Layer 4 of a small transformer language model trained on English Wikipedia (9 layers, counted from 0, width 128).
A neuron's activation on a vector x is GELU(gate . x) times (in . x), where the dot is the dot product.

Input weights of the MLP neurons that the questions are about. A number n stands for n times 0.0013.
n75 gate: -65 -53 -14 -48 94 -126 -150 -24 68 -7 -166 38 -67 -105 -7 -70 -392 92 85 -52 7 146 -39 -106 -129 -92 -27 60 42 202 -130 191 32 104 25 -117 140 -310 -95 46 -116 -110 -252 -14 -31 59 175 42 150 -7 171 145 -46 -17 252 -85 52 70 94 42 7 -49 -77 14 160 53 -10 54 7 80 -102 -255 -109 -133 -288 88 87 130 -118 143 -206 32 57 -35 -115 147 205 -105 -105 102 46 -46 10 -187 100 -148 10 -126 120 -11 -42 -75 -90 -164 -85 -91 57 90 216 -28 -76 0 81 -88 126 -104 -156 92 14 -84 -53 -4 121 -109 -21 -81 -56 -201
n94 gate: -44 -151 -126 -164 60 139 12 196 -40 57 -134 41 15 -146 105 49 4 38 8 -116 139 108 8 306 -64 -129 192 46 68 11 -60 0 -15 19 -298 187 188 -123 140 244 64 -202 -149 -122 11 -171 -105 19 -124 76 -50 76 -124 62 57 -46 104 60 -81 -124 -178 -76 -68 -4 -135 84 -60 146 -121 30 136 -99 161 18 359 72 -135 98 168 173 -27 4 -152 -191 15 -49 -83 -4 -140 241 -61 -19 -68 -80 -149 -64 -67 -4 -171 -115 -102 18 133 -128 163 233 73 -33 4 -59 -187 -141 -156 136 -188 157 30 -73 127 -150 240 57 93 0 -112 143 265 64
n144 gate: 4 -11 114 68 -61 -47 141 32 -106 70 132 -25 44 -61 -47 47 -154 37 63 47 87 -86 -65 35 7 -274 59 -33 -77 -65 138 -50 -58 50 37 169 134 0 -29 99 25 7 -70 140 -97 -47 163 -43 267 109 -199 183 131 -17 209 -88 222 32 -11 98 40 288 203 54 14 -132 54 182 -153 -57 62 -176 7 92 11 55 90 -58 201 -62 213 66 161 119 -274 152 17 242 -158 -47 208 -214 90 91 90 -146 79 58 183 -177 22 60 -125 -210 99 105 -7 7 241 4 -54 68 -260 145 182 18 40 -213 101 25 17 110 168 26 65 -58 -95 -55
n197 gate: -7 96 7 -218 101 -196 -149 60 -33 -124 -121 229 93 197 13 -75 20 -144 128 -148 61 -108 -187 -30 54 21 85 86 -113 173 -109 88 -41 7 17 90 48 88 -185 28 -75 76 -145 10 -17 135 -23 -194 -51 -167 45 -200 102 141 -214 -17 205 -37 -42 215 48 7 235 -166 -122 -52 -77 -20 -153 -27 34 -31 -40 199 24 3 20 -78 -111 -71 17 -14 -24 41 102 -37 183 51 19 -153 182 109 -82 -3 -87 -99 -81 -3 -7 138 55 23 157 -105 93 34 0 -50 254 -60 34 -61 31 41 41 -83 -244 107 -176 169 42 -62 10 -92 -159 -99 240 222
n216 gate: 51 -60 -10 -14 32 21 -68 21 -86 128 -236 -35 245 39 -77 -197 -161 -64 -190 119 -70 -178 14 110 165 -7 -78 -97 -64 -203 32 -52 -14 -45 -4 229 25 116 273 -21 39 121 107 -165 -87 -118 107 -11 91 67 -111 21 -56 -7 96 14 -21 -4 113 -35 -43 -74 106 42 7 -139 132 -17 74 -31 28 -203 103 344 -75 217 -137 -127 7 25 50 146 4 130 4 147 125 105 -112 -35 -103 -67 -7 -50 164 198 -53 -120 28 32 -89 -62 -42 133 4 -155 -76 -150 102 14 24 265 121 -120 49 104 -71 -50 53 25 -358 -18 -63 110 10 232 170 -248
n267 gate: -76 304 62 326 149 -31 -180 -27 -153 -16 -46 -136 -214 74 -140 -98 90 186 -124 226 -282 -31 31 -50 145 -44 -49 -40 -111 66 -75 215 165 31 -175 -64 110 -152 134 287 -174 -8 -44 88 168 167 217 39 27 -126 -68 159 -59 49 92 -72 -183 39 -142 63 242 -40 267 39 -231 44 43 -30 98 -39 75 75 99 46 176 -4 -12 193 -78 -86 247 -79 -24 35 -71 -164 -72 24 -240 -47 -67 -181 16 99 -93 -182 94 -142 230 -164 -16 -108 -62 24 -28 35 -60 -74 203 205 -70 105 -286 47 158 -148 -24 92 66 -27 78 -76 8 -103 90 -208 36 103
n268 gate: -103 73 -55 -121 168 -129 -68 117 -3 -124 -170 -10 87 254 99 -116 -145 104 -77 -66 172 -3 -46 32 13 -64 109 20 -57 129 -67 59 3 115 74 57 113 251 107 -64 -160 -185 -168 54 118 -82 93 99 204 -136 -148 97 -40 51 81 -3 -10 135 185 -83 -261 13 -70 -56 -23 -141 -121 -42 0 -108 140 104 -319 181 57 -164 142 146 -26 30 145 288 -34 3 -20 -63 -64 -26 30 36 -170 40 30 13 75 7 -86 -30 70 94 -247 -16 -69 116 -53 83 0 39 -56 -95 -188 20 141 -30 23 -17 -144 81 178 -23 -47 91 -39 -90 30 20 23 -113
n275 gate: -4 298 -27 58 89 -66 100 88 -274 114 212 -205 -138 70 -256 98 -159 -8 -48 58 -66 93 238 -157 -86 -122 -151 4 75 74 -161 39 117 -19 20 44 254 -16 87 0 4 -174 123 111 0 -174 103 16 70 -98 64 -166 82 98 32 -150 -97 -101 16 196 -43 110 31 144 -121 -123 -97 -23 -55 -15 82 186 -114 23 16 32 128 16 159 39 210 -83 -87 47 27 70 101 -160 -213 -63 -83 -39 281 55 -182 12 -183 27 106 -48 110 -27 119 121 -20 -20 128 166 -101 -96 -136 -251 -427 270 -121 132 -111 238 -4 -51 -115 -111 -35 -326 -58 141 24 -130
n291 gate: -162 120 -75 -50 -123 -177 -67 -311 14 -95 104 32 29 130 83 -236 -209 29 -67 90 272 115 102 -18 -94 165 102 -7 26 87 -37 -119 76 -18 -29 174 113 -192 -165 -96 135 -158 -66 -33 -14 -151 77 -163 61 26 33 -4 -40 -67 107 103 -97 76 -82 15 -128 -121 -167 -163 -134 -7 58 18 204 -130 -95 77 -28 78 15 29 -69 69 126 44 240 -44 -18 40 159 101 38 -22 -169 146 84 -116 156 18 352 307 -152 -18 -59 -81 -22 -60 -89 -4 -168 4 152 90 58 -82 -32 -43 -81 -11 -211 141 -11 81 -166 217 176 48 -36 -234 -22 55 66 234
n432 gate: -98 -25 -188 -78 -54 -176 22 0 -42 -145 -60 -46 192 4 -75 -72 211 -91 -37 32 -68 -93 43 63 39 -11 -17 -15 36 -107 109 136 -101 -36 124 91 -14 -29 -4 29 4 -33 -223 121 -25 -110 58 -40 -32 123 -279 -207 -126 111 139 0 -210 204 22 51 134 -116 -122 50 -108 102 246 24 -7 128 -159 -102 -210 176 -190 182 -7 195 -50 -83 77 -131 277 -104 18 -197 41 -83 -66 -32 0 -72 191 265 57 25 7 216 -51 157 142 123 -191 50 102 -14 -202 -68 240 74 -164 132 -146 -105 -54 -81 -248 58 -54 -176 113 69 0 -101 -11 -101 -138 -54
n440 gate: -53 -51 -169 -373 51 -106 15 119 -50 -15 -311 -127 -41 -29 -51 114 87 22 -235 -33 51 156 -176 -32 219 -11 -88 48 -122 -142 -166 55 -66 131 0 149 165 -40 88 201 -133 -63 -67 -249 -167 22 93 110 -124 -96 -19 93 -260 -262 193 11 69 51 72 -59 -114 -59 -110 -132 -263 11 -91 0 103 -138 -118 -78 -189 -18 19 74 44 -33 65 91 -52 -48 -137 36 -7 -15 -39 -139 -67 29 -63 51 190 -140 22 -114 36 154 103 -11 -89 72 105 157 70 99 -109 11 -131 -158 -55 -43 89 165 -250 105 -167 -63 44 212 84 -111 155 4 -95 249 30 122
n75 in: -128 -132 179 180 33 -22 -119 -32 -21 88 -65 58 -210 -11 -228 -69 90 239 -189 -109 -11 141 62 -64 109 85 120 67 -55 -65 59 -196 4 36 126 200 22 -54 -44 170 -70 41 96 -85 177 -188 -121 -62 54 183 -294 26 51 -169 129 96 58 18 135 26 -103 -147 33 -40 116 -78 -58 124 -135 -72 -220 -26 64 253 -52 29 258 113 -11 190 104 -266 59 47 -44 -207 -21 33 -90 51 -125 18 22 -99 -166 22 -102 -15 59 104 195 121 -101 18 -70 -248 -265 65 153 25 -76 199 7 132 139 141 -59 -122 -33 -47 -90 -256 122 -114 -62 91 -66 -40
n94 in: 61 52 47 -87 37 161 -240 -101 283 7 116 -277 111 -51 -244 37 -259 -11 -26 36 -37 -91 -29 -36 11 174 -138 -63 115 -51 170 215 -291 -36 -82 -194 11 -139 37 194 85 -22 -22 -142 -91 135 -9 -44 -48 -229 315 -63 22 82 86 119 84 7 110 -254 -59 -92 11 -29 -121 101 84 43 88 -40 -78 -100 -25 -22 0 163 -165 162 291 84 -7 115 -33 -135 -22 -88 -257 -202 -97 92 181 81 40 -89 44 -85 -230 29 -100 -108 115 -36 43 -7 -245 15 -101 7 -88 83 153 36 -130 133 122 75 48 -71 26 95 -87 0 -47 -33 -128 -11 -82 -200
n144 in: -18 202 234 70 178 -44 30 62 -18 26 -103 -66 -75 -7 218 127 -155 94 -68 -70 -52 -33 171 -73 133 -8 18 -215 -79 248 101 129 -11 -30 -181 110 -56 59 -105 -41 183 102 -26 -11 -166 -7 -41 126 85 157 -87 -19 115 -86 -11 -79 59 -115 -161 -93 131 -236 115 163 82 -83 -7 104 268 44 -4 199 -116 -94 0 124 -193 -89 92 -85 185 233 361 70 44 93 -100 -78 -186 130 15 -171 -56 -71 147 71 78 -7 94 -4 -67 -105 -227 -26 169 119 -15 77 -170 -44 22 302 -109 -138 34 -133 -132 -45 241 -130 194 132 92 64 33 -160 56 94
n197 in: -285 163 -91 -38 133 194 39 -85 -87 116 19 19 6 -182 -124 -58 82 87 -162 -101 -26 41 32 -53 -108 13 9 -65 64 54 77 -29 -141 -6 -13 -143 10 -200 45 -78 -100 -78 -45 -23 -142 -177 -79 96 -121 237 -237 120 -6 -40 -100 116 -28 76 -76 157 -87 90 6 121 60 -159 104 19 115 28 -228 -26 75 -75 23 90 -3 125 82 19 -45 65 -113 137 -70 -95 -58 -239 -49 118 -132 -102 -67 -19 -88 -55 13 -16 32 -127 -267 106 -79 92 -206 -80 52 -110 -73 50 -86 152 65 -64 10 3 268 -84 38 181 6 -152 -57 90 -16 -6 -32 10
n216 in: 260 21 -194 153 -294 -88 -86 -31 -7 11 340 63 0 -11 178 113 91 18 129 185 74 7 28 -38 -35 67 -48 68 216 -28 -25 24 -116 -56 150 -129 190 -14 -230 -75 -21 -43 -54 -50 -31 90 -107 137 105 95 226 -43 92 54 -210 -64 -49 -7 -83 4 -39 71 42 168 -67 150 -254 -112 -99 70 46 121 103 -186 -114 4 165 -95 14 46 193 -25 -157 -101 -186 81 -7 -147 77 116 120 -49 25 -266 73 -32 70 -56 -78 -50 18 24 -87 -165 -11 183 -22 160 -21 -31 31 -313 50 134 -71 93 175 -122 -74 14 127 -57 -28 18 56 -109 -149 -99
n267 in: 30 121 313 196 -8 236 20 -187 155 118 42 119 71 209 42 -241 -58 -129 -55 19 -283 27 62 -46 -4 141 0 8 -172 -50 -164 123 16 15 -12 -75 8 -70 -199 130 62 39 67 197 -19 27 43 -19 -73 47 206 106 -4 56 -157 -291 211 97 28 -253 -204 39 -50 -318 -174 -122 -173 -11 82 112 -55 -63 219 -11 -185 114 74 62 -8 105 -8 106 -16 93 -12 197 45 263 113 0 258 101 206 102 123 -16 50 -74 125 -343 59 53 57 -12 35 -58 20 -127 -12 -229 201 -15 98 35 0 -16 -153 181 -85 -267 -63 95 -57 -47 23 124 141 -35
n268 in: 82 -93 203 -99 -88 151 -166 -163 4 175 -55 -4 171 -41 -84 -200 128 -41 116 51 -22 139 -66 -253 235 -238 64 64 -74 -18 167 22 -215 51 37 -180 -155 -209 230 109 -56 -15 0 195 -278 -58 -103 -140 15 215 -41 -11 -70 -11 -251 79 51 -37 -50 4 104 -45 81 74 -44 56 18 -39 26 40 93 11 119 -94 -75 -183 -213 126 -102 129 -75 198 -291 33 -206 -18 -18 -133 7 -118 45 44 52 26 26 -45 7 37 -93 -116 145 307 109 81 15 -74 317 84 110 167 114 -179 15 204 -44 19 -22 -98 4 99 -25 -4 -178 -74 125 4 4 115
n275 in: 29 81 -117 71 -4 68 -30 267 -70 77 -38 25 -103 102 -84 111 -126 -73 194 147 -187 202 306 0 93 9 -123 22 4 17 -149 -316 -200 -295 4 168 -4 68 -222 -168 -26 -181 22 -56 -51 -101 43 127 194 -60 9 -271 111 -41 -194 0 -93 -182 -70 -43 116 214 -51 271 -131 -194 29 -168 238 189 -13 142 -37 -195 172 -99 -229 272 206 -127 -9 -155 -47 127 -8 250 57 127 -4 13 -98 -166 132 -150 -134 -60 -139 64 -4 -117 171 -91 -163 229 -120 255 126 273 -148 280 -152 80 -189 -55 -17 -35 -138 -112 17 63 -105 228 -29 -115 -126 174 107 -47
n291 in: 58 -128 4 -111 68 -24 29 106 -156 65 -166 -91 69 28 83 -128 309 -335 102 214 96 107 -84 -20 -8 8 31 81 -24 32 92 -60 148 -202 -130 -146 120 72 -129 41 92 -93 -239 -114 131 -162 -58 -104 -12 -161 -212 -32 132 39 -239 -109 -40 36 -45 -108 161 -129 -120 128 -24 194 -245 -139 36 -155 -145 -40 74 94 215 -186 -171 20 16 -40 -85 -28 -170 48 96 151 211 56 -18 -132 -101 24 20 -64 -24 8 -40 80 -222 146 93 -223 -43 8 -105 -176 -184 79 123 75 -60 -67 -85 481 20 -86 -231 -93 32 -36 202 -114 -158 -153 -16 352 -222 12
n432 in: 13 -17 92 171 41 -117 32 -184 -189 -10 -58 -24 -52 -128 -51 -73 117 -112 -67 226 -93 298 176 0 3 -14 157 -53 -77 76 115 192 -218 -89 -91 14 59 -41 -132 -63 -10 84 -147 -127 103 -202 -41 45 151 -177 18 63 177 -67 -168 -98 -236 96 -78 -14 17 49 35 -59 210 98 0 -10 149 130 -184 -213 -7 -105 -323 35 -62 -94 -65 -86 305 63 -80 172 -62 17 146 -62 -50 48 17 52 -135 66 -7 31 186 180 59 214 10 199 -106 48 17 76 4 157 179 -75 -14 -3 67 69 -49 -148 28 35 -90 -131 -10 32 55 -104 7 3 -105 66
n440 in: -3 -251 229 -80 -35 -102 18 24 -65 50 -28 -308 157 63 7 -95 231 -132 90 101 130 -224 169 -41 -112 -50 -116 14 192 63 -255 -116 64 21 147 -54 -71 -39 -177 -43 113 -97 -129 -39 14 35 -3 -56 112 7 -18 68 -25 218 -89 -175 66 123 -91 99 4 35 -145 11 -81 -239 -24 -109 28 -143 135 -29 124 65 140 -4 46 170 -77 25 54 -75 -111 253 404 165 -166 -25 10 99 -156 -85 -18 -139 87 -14 -84 -127 82 154 -210 -93 149 4 -92 81 29 59 67 -66 -137 49 -54 -106 -49 -43 -93 147 -18 -179 30 93 -66 -75 7 -95 110 106

Each question shows a token from some text and the vector x that enters the MLP there. A number n stands for n times 0.0086.

"orn": -58 -172 48 -85 -75 5 44 -159 -11 -245 60 30 32 65 -33 -128 111 -68 118 -57 -68 9 -27 -3 189 -104 104 39 -39 -16 -73 146 -45 86 -24 -46 -66 40 -82 -62 -140 20 -19 -17 39 2 -173 -29 -131 -61 147 34 24 67 -39 -84 -288 29 -84 233 19 -59 -72 -30 89 155 -81 -18 63 87 87 0 -24 154 49 -80 -103 37 24 118 69 71 -26 -2 51 -121 -84 -163 92 58 -155 80 47 142 -38 -18 58 25 83 53 -87 65 -65 -92 -50 29 -76 -21 70 54 -52 149 -11 -20 -5 -89 183 -87 -78 4 -24 34 84 87 43 -14 25 15
The neuron with the highest activation: n432

" District": 98 -100 49 -64 -2 -154 68 45 117 -57 -78 186 9 151 65 -106 74 -57 -59 56 -69 46 73 -108 123 -91 109 77 96 -124 24 133 -73 -11 -80 48 -47 63 24 44 16 17 -54 8 -28 -12 -264 -10 -31 124 -8 -16 3 19 63 -14 -30 2 0 82 -74 -25 114 -5 -32 -4 149 -13 29 -24 -88 -104 137 262 64 34 -38 -22 113 88 -63 2 -116 26 -19 32 -68 157 161 -67 -178 29 -23 -67 59 133 -138 -68 54 152 -54 -51 -42 28 0 69 57 52 23 -2 40 7 -55 118 27 -90 99 55 17 -14 -29 49 129 60 38 -56 -39 0
The neuron with the highest activation: n268

" though": -104 -3 -85 -1 65 37 -7 -137 23 51 60 -58 -1 76 -23 -46 -67 73 -41 -42 -22 50 -54 66 -50 -70 -95 -4 59 -15 3 106 127 -4 -61 -8 27 -37 50 81 -18 25 -85 -57 -16 84 -338 100 19 67 30 -21 10 -25 -47 89 23 -17 -22 -35 19 59 -27 -6 -37 -1 -66 -43 162 -33 38 54 -26 89 98 28 -14 -63 21 -12 -15 -44 -22 26 -34 -95 -27 86 197 -6 -131 -151 48 -56 -50 29 7 -69 61 -125 90 -5 36 -4 22 134 45 -64 40 -10 64 -106 -56 11 68 96 58 -34 97 58 140 -30 -63 -19 -111 -17 7 -188
The neuron with the highest activation: n94

"ash": -100 8 130 45 13 -66 -103 17 -85 27 -54 68 50 -105 -90 -38 40 -120 12 31 66 43 -42 -96 122 1 133 17 -69 -57 22 34 -16 64 74 52 -139 -49 3 -38 -129 -71 -24 -45 77 -30 -244 85 -31 29 -145 -40 -94 9 11 -57 -108 44 -111 145 -162 -145 20 -78 53 -75 29 119 -61 -75 43 -66 -66 85 -60 -111 -6 36 14 119 12 20 1 -54 8 -100 -35 6 277 107 29 41 -18 -53 -53 14 -53 5 -62 177 33 81 65 -19 -7 67 -140 81 -34 13 -90 122 -44 44 -20 56 58 -7 -58 109 35 72 9 -19 -52 -130 -6 -37
The three highest activations, in order: n432, n268, n197

"ids": -55 -186 122 31 48 24 73 -87 131 110 -73 69 55 38 -30 25 18 47 109 85 -68 -19 -90 33 13 17 118 -52 79 77 70 218 -166 -55 -111 -10 -71 50 31 2 -120 -13 30 35 -129 37 -281 -54 -81 92 -50 -59 -101 74 -28 -33 12 224 -42 -50 -3 -68 -52 32 45 38 86 51 46 33 -93 90 64 12 -19 -93 48 -1 15 60 -2 63 65 149 -117 14 -134 -110 31 118 2 125 -108 29 -50 39 88 -129 -57 32 -5 32 -78 -43 5 -105 -41 -68 -36 -51 -1 21 118 17 127 -69 22 -60 -2 57 24 13 -93 110 -173 18 -18 45
Which two neurons fire most, strongest first? n94, n432

" the": 37 -48 -65 -25 -8 8 -12 12 -42 -22 5 -29 -15 -50 15 26 24 8 21 3 -12 21 17 85 -59 6 -4 -25 -24 -14 -71 -5 -7 105 -33 60 73 8 -8 -4 -75 -16 21 -14 -39 -160 -451 -20 -2 -7 19 9 -126 30 -29 -10 3 22 15 17 -45 18 -25 -14 -23 -40 -121 -10 12 4 15 -28 69 -19 -2 -86 -6 -17 5 33 -27 -8 -11 6 -8 11 -33 -7 102 29 -61 -38 -7 6 -36 -20 -1 22 14 -11 -43 18 -15 16 23 5 6 -4 7 -27 40 -75 -4 -11 -28 21 -4 32 2 -7 196 -12 -2 -25 17 -2 -10 21
The neuron with the highest activation: n440

" |": -26 3 100 -48 -49 -27 20 -56 -45 89 -2 30 37 35 86 -35 -28 -3 20 50 -7 96 19 15 -18 78 55 6 -179 17 5 -2 7 -17 -26 40 -32 77 62 29 132 -17 30 74 12 104 -350 91 -100 -17 37 -78 32 31 -42 -63 -59 -72 -6 135 8 -8 -39 66 122 73 -26 26 73 -17 -67 33 -119 -99 59 -22 39 -60 6 -85 -32 -50 -49 13 21 -38 -31 65 133 -5 0 32 -84 -53 -71 -67 -73 12 -25 -16 9 -39 44 102 103 61 5 30 -23 66 -1 -26 114 70 52 -48 124 -2 -78 22 207 23 20 -113 -42 2 -7 89
Which neuron fires most, and how strongly? n440, at about 0.13

" gen": 212 37 -26 -103 -72 59 -2 -46 52 -32 65 43 -36 107 -18 100 -61 132 -94 18 -35 -8 -15 31 -8 -114 67 14 117 -39 26 18 -113 34 -31 94 -100 24 82 -47 -35 48 -24 3 45 142 -300 -4 -8 51 -50 -26 5 67 41 168 15 -147 69 -139 -77 -12 -161 18 -89 -118 32 -85 -51 -115 -45 53 -8 -82 0 -37 -82 -75 -59 -167 -77 -30 49 -16 -111 88 -74 -110 170 36 -16 14 -233 -57 24 -20 -197 -17 61 170 -18 51 -59 1 24 -42 -27 -53 49 50 105 -7 19 -6 -85 7 -48 36 -71 -16 -16 62 -25 15 -49 24 -74 122
The three highest activations, in order: n291, n432, n440

"et": -150 -107 138 -57 -1 -10 -43 -138 -52 -73 -11 -50 -84 -57 -40 57 -80 43 -36 -32 14 -10 11 -116 -21 -103 135 -66 31 -67 34 -19 -93 -36 43 -2 -55 -33 -61 8 228 17 -66 7 -55 66 -272 -108 -20 8 -63 -1 -28 -16 -4 28 -139 -166 -14 32 24 80 26 9 85 -112 -146 69 -80 -44 -174 -49 60 38 129 -123 65 58 92 38 11 -81 5 131 -195 -13 -40 -190 91 84 11 56 -67 -43 -42 -21 -29 -71 158 0 -97 57 -24 -78 -55 46 114 2 90 -24 -19 93 125 -39 3 -167 -119 -15 -17 -9 -44 -72 31 -61 -73 -91 -22 137
The three highest activations, in order: n75, n197, n144

".": -65 20 42 -5 -22 28 -32 115 -45 80 46 161 -32 28 108 -105 -41 -70 146 55 -48 49 34 -25 53 -45 -106 101 -12 79 -43 3 -27 -66 -84 71 -26 -25 50 -1 21 56 -74 62 55 101 -311 -32 9 14 5 50 128 62 23 71 -79 82 -22 66 -33 129 -27 -54 -109 84 -94 -153 9 0 -6 14 -23 -96 -57 -3 -50 21 110 -21 -22 -6 -80 -148 -40 2 -27 63 66 -81 25 75 68 -25 119 5 26 8 -10 -34 38 50 90 -130 -70 7 -121 69 25 28 10 120 54 59 -233 -20 32 -13 53 -3 137 63 -54 -11 -96 -86 -27 -90
The neuron with the highest activation: n291

" to": 39 41 -26 1 133 64 62 -102 65 62 -56 -28 -49 10 -44 -155 -8 10 0 -22 155 114 -45 -87 -28 58 84 52 -62 65 140 -115 56 45 -51 -24 22 -109 -85 -68 113 -102 -38 -111 -60 73 -218 7 -20 -32 -17 110 -31 14 -124 53 54 -87 33 -123 -42 -124 -131 16 -68 16 95 -11 16 -19 -109 69 -9 143 53 -26 5 90 -40 -129 -146 -114 -172 -42 -99 -90 -113 -54 152 -6 -44 210 -34 -15 -52 -143 -1 89 68 3 -26 -16 122 -62 -38 -101 8 33 70 -71 -68 -66 26 110 56 28 5 50 58 48 149 72 -58 -134 -43 42 -12 112
The neuron with the highest activation: n291

" had": -146 -84 -108 24 30 -50 30 -43 -63 6 -46 -64 -78 -113 -53 -73 -69 12 114 -33 5 -40 80 -20 -88 -13 -15 -38 -85 113 -43 73 133 -29 26 -41 -15 -51 -65 -45 -71 -43 96 -19 -37 53 -303 122 74 -36 25 -38 -21 97 -56 139 -104 45 -98 19 96 -34 -13 -60 -101 -71 39 -37 130 4 -9 22 139 -105 -118 -6 24 0 102 -17 51 26 -67 14 -118 19 -44 9 174 6 21 -23 41 118 41 -15 -59 62 252 64 78 -22 83 2 77 80 38 101 92 71 8 75 124 3 57 -20 -45 63 41 37 89 -58 -60 -48 -8 -26 18 76
The neuron with the highest activation: n197

" (": 108 -64 -145 -13 -5 78 0 -94 114 56 -15 -44 22 52 37 57 76 63 -34 -12 38 23 -15 34 -117 -75 48 -17 -118 -13 60 -15 -69 -5 33 74 -164 27 -87 83 -5 38 35 -48 -42 -27 -349 5 -23 -25 -49 -60 -76 84 -21 -42 34 -89 -80 28 3 46 26 17 -49 17 -37 11 -51 44 -33 59 6 -17 28 20 -53 -8 -46 -74 -26 -100 -1 59 -139 -68 -63 22 137 28 -33 135 -67 2 64 104 29 -2 -125 -44 105 -21 55 41 -152 -16 -44 15 8 124 52 -80 103 -112 74 101 36 -26 156 -7 106 -71 1 -27 -12 -50 -23 57
Which neuron fires most, and how strongly? n440, at about 0.16

" name": 109 9 20 -51 -6 -71 -102 -62 8 16 -40 94 47 -49 -47 85 -78 123 155 121 -27 -6 42 -17 -18 -18 -45 63 -51 -60 61 69 -72 27 55 -97 -168 -85 9 67 -78 -34 -6 -61 -22 59 -285 4 174 -12 -75 -19 -60 20 18 15 31 181 -15 -73 138 69 81 -105 93 -92 -31 -111 78 -112 -104 -60 60 157 10 64 -100 -62 61 -66 -54 -8 -50 -12 -92 -73 -18 72 223 15 12 -2 -230 44 12 37 -143 2 21 54 41 69 -23 72 57 -92 14 -12 159 70 -25 25 164 -46 99 99 79 24 27 2 15 -33 67 -4 -176 16 15 -83
Which two neurons fire most, strongest first? n75, n197

"iz": -278 19 25 65 150 117 34 69 20 -141 11 -143 61 -29 -76 -57 -59 -41 -101 -68 78 56 -66 -29 42 69 6 -3 83 -141 -25 -81 -80 26 -14 -95 -23 79 -9 -46 94 -55 -50 -12 1 15 -286 -103 -92 56 -69 -29 76 -130 -20 -17 -23 -47 71 78 27 -26 -34 10 -194 -4 40 155 60 -98 134 -9 11 -22 -25 -84 35 11 -7 102 -16 85 -3 -112 13 -4 -44 97 134 -54 -80 94 55 20 -42 -23 16 29 -52 116 39 65 -196 -57 -112 -46 -30 25 -91 25 -60 2 -65 -107 -70 116 99 34 -48 1 -60 -35 -56 47 -41 29 -7 73
The three highest activations, in order: n216, n94, n268

" a": 162 -13 -37 26 35 -12 -65 57 129 131 -26 -94 34 -20 41 -43 28 -21 46 -29 -33 -52 -52 -58 42 -10 81 -32 -47 -105 42 -79 32 70 -49 50 79 -62 -5 8 78 -83 -171 -27 61 1 -296 38 -143 -5 58 63 54 3 -47 -5 -55 18 14 129 -19 14 71 -15 27 -41 84 -40 -67 119 -36 -41 173 -75 6 29 51 14 44 59 -147 0 -24 136 -71 16 -34 123 268 63 -66 -5 -29 62 -64 52 -77 -107 47 24 0 36 -22 100 -5 145 -86 23 -5 -37 -41 -165 -180 48 30 -141 96 -26 -56 -32 89 35 47 -268 -7 -11 19 90
Which neuron fires most, and how strongly? n144, at about 0.14

"\n": 84 28 -161 8 33 77 81 -122 77 -37 -11 69 58 -68 119 89 -45 76 90 -48 -75 -55 90 -63 -61 -1 106 -46 -4 47 110 121 18 0 46 18 -6 32 73 21 29 -38 -2 -22 49 -8 -317 115 73 -18 -36 22 -53 85 -17 -47 1 -100 -26 -13 -3 6 120 156 37 -128 60 -8 -34 7 -69 68 85 90 86 90 -7 -56 -20 -81 -8 -17 37 38 50 -132 5 -39 200 15 -77 -22 -45 -54 74 17 -3 1 95 1 -50 -15 -125 -22 83 -47 -40 68 -146 -68 -103 20 99 -8 11 -28 -5 -46 -15 -57 130 -41 -19 -83 45 46 -48 -3
Which neuron fires most, and how strongly? n267, at about 0.2

"eration": -17 -5 23 -22 -24 22 -68 -25 -10 108 89 79 36 26 -28 66 -41 206 8 -33 66 0 -25 55 92 -19 89 -129 -102 36 106 75 -33 74 56 116 97 50 95 87 -40 131 -12 2 38 12 -288 70 -18 162 -157 -1 48 125 49 61 -46 100 83 -116 -69 25 -95 18 -28 -71 106 6 45 10 -62 -62 106 91 -16 -30 -157 33 58 -63 64 -9 17 207 -169 -10 -44 -24 104 45 -67 12 -158 -28 -55 -46 -106 57 -44 86 85 37 -23 43 42 -60 -64 -82 94 115 17 54 102 -28 35 40 -132 12 -81 -66 49 -6 6 30 -126 67 -21 29
Which neuron fires most, and how strongly? n432, at about 1.9

" ": 102 -36 -111 -29 6 61 71 31 63 -6 13 -67 38 -70 77 72 -115 47 -143 38 186 -26 87 95 -96 54 -44 -53 -32 -123 30 27 20 181 55 -42 -28 -29 3 93 115 27 51 -43 -1 30 -359 46 -2 -47 -1 -27 -5 21 23 -26 -25 -48 40 57 -28 80 49 49 15 -3 -38 -62 26 41 -81 10 22 -2 -99 75 147 54 55 75 -96 -35 62 44 -51 4 -76 -60 114 -22 -123 -85 -120 18 96 -16 59 -69 -98 22 56 -60 -55 -33 -140 -39 -123 40 -25 15 68 -39 -20 -44 -17 98 38 79 108 2 -52 -41 -24 63 59 70 -11 55
The neuron with the highest activation: n216

" hor": 189 -61 -142 24 -37 37 -61 -10 200 -102 153 -117 25 8 -22 25 2 43 -2 -66 63 -208 32 95 -68 78 -55 85 -26 -87 50 -47 -54 57 -105 -71 -67 -6 60 84 108 -91 45 24 -1 37 -276 34 -18 -19 39 57 -68 -4 48 75 28 2 33 -7 14 -61 -189 24 -13 46 -37 28 -13 -19 21 -13 201 -96 -1 -26 43 -39 -17 -37 -70 31 17 -71 -122 16 -61 67 172 11 -87 2 79 44 -73 -89 -20 -4 25 -48 -15 60 75 36 -45 -60 188 -57 -69 -85 -33 -132 66 145 44 -160 101 0 -182 -25 -64 -135 -90 -30 -12 20 -53 76
Which neuron fires most, and how strongly? n94, at about 1.6

"ic": -58 -123 58 -93 -13 56 56 -52 -83 -32 80 63 31 40 -86 58 40 33 94 -97 103 -87 -23 -50 -57 -88 182 -88 -151 12 117 102 9 9 -22 -57 -28 139 83 2 65 36 -70 61 -23 -31 -264 39 -2 88 -16 6 -67 49 94 -176 -126 30 -29 101 -52 107 86 85 91 -43 -6 -33 -102 -80 -121 -39 -2 25 129 -14 75 -59 94 -43 44 -54 -49 88 21 -79 -66 -18 204 65 94 38 -52 -38 -40 -73 -97 137 -61 75 -25 73 -269 -63 -46 125 45 -41 -98 -59 119 12 12 42 -89 -27 9 48 18 -44 -21 -49 38 -4 -49 70 -23 132
The neuron with the highest activation: n197

" be": -7 -118 -35 37 130 -11 50 -66 -17 36 -61 -122 93 28 -28 -25 -40 -39 53 -97 -92 116 -4 -219 -124 -3 38 -36 12 20 146 -86 17 17 69 -23 -20 -142 -4 -94 24 -63 -112 -51 41 -103 -301 -69 -57 6 -23 86 -90 2 1 -106 -102 58 -45 37 -104 -122 -22 -175 -20 -21 -98 -71 50 99 48 -24 16 -114 -62 -35 50 68 -56 90 18 -2 -58 -1 -119 -16 -28 18 185 9 -130 -74 42 70 -12 89 3 -53 188 91 -7 -12 -19 -4 104 -37 103 64 82 -88 56 18 -67 -64 36 -95 102 -51 -25 -8 77 71 -92 -109 -44 75 -28 -91
Which neuron fires most, and how strongly? n75, at about 1.5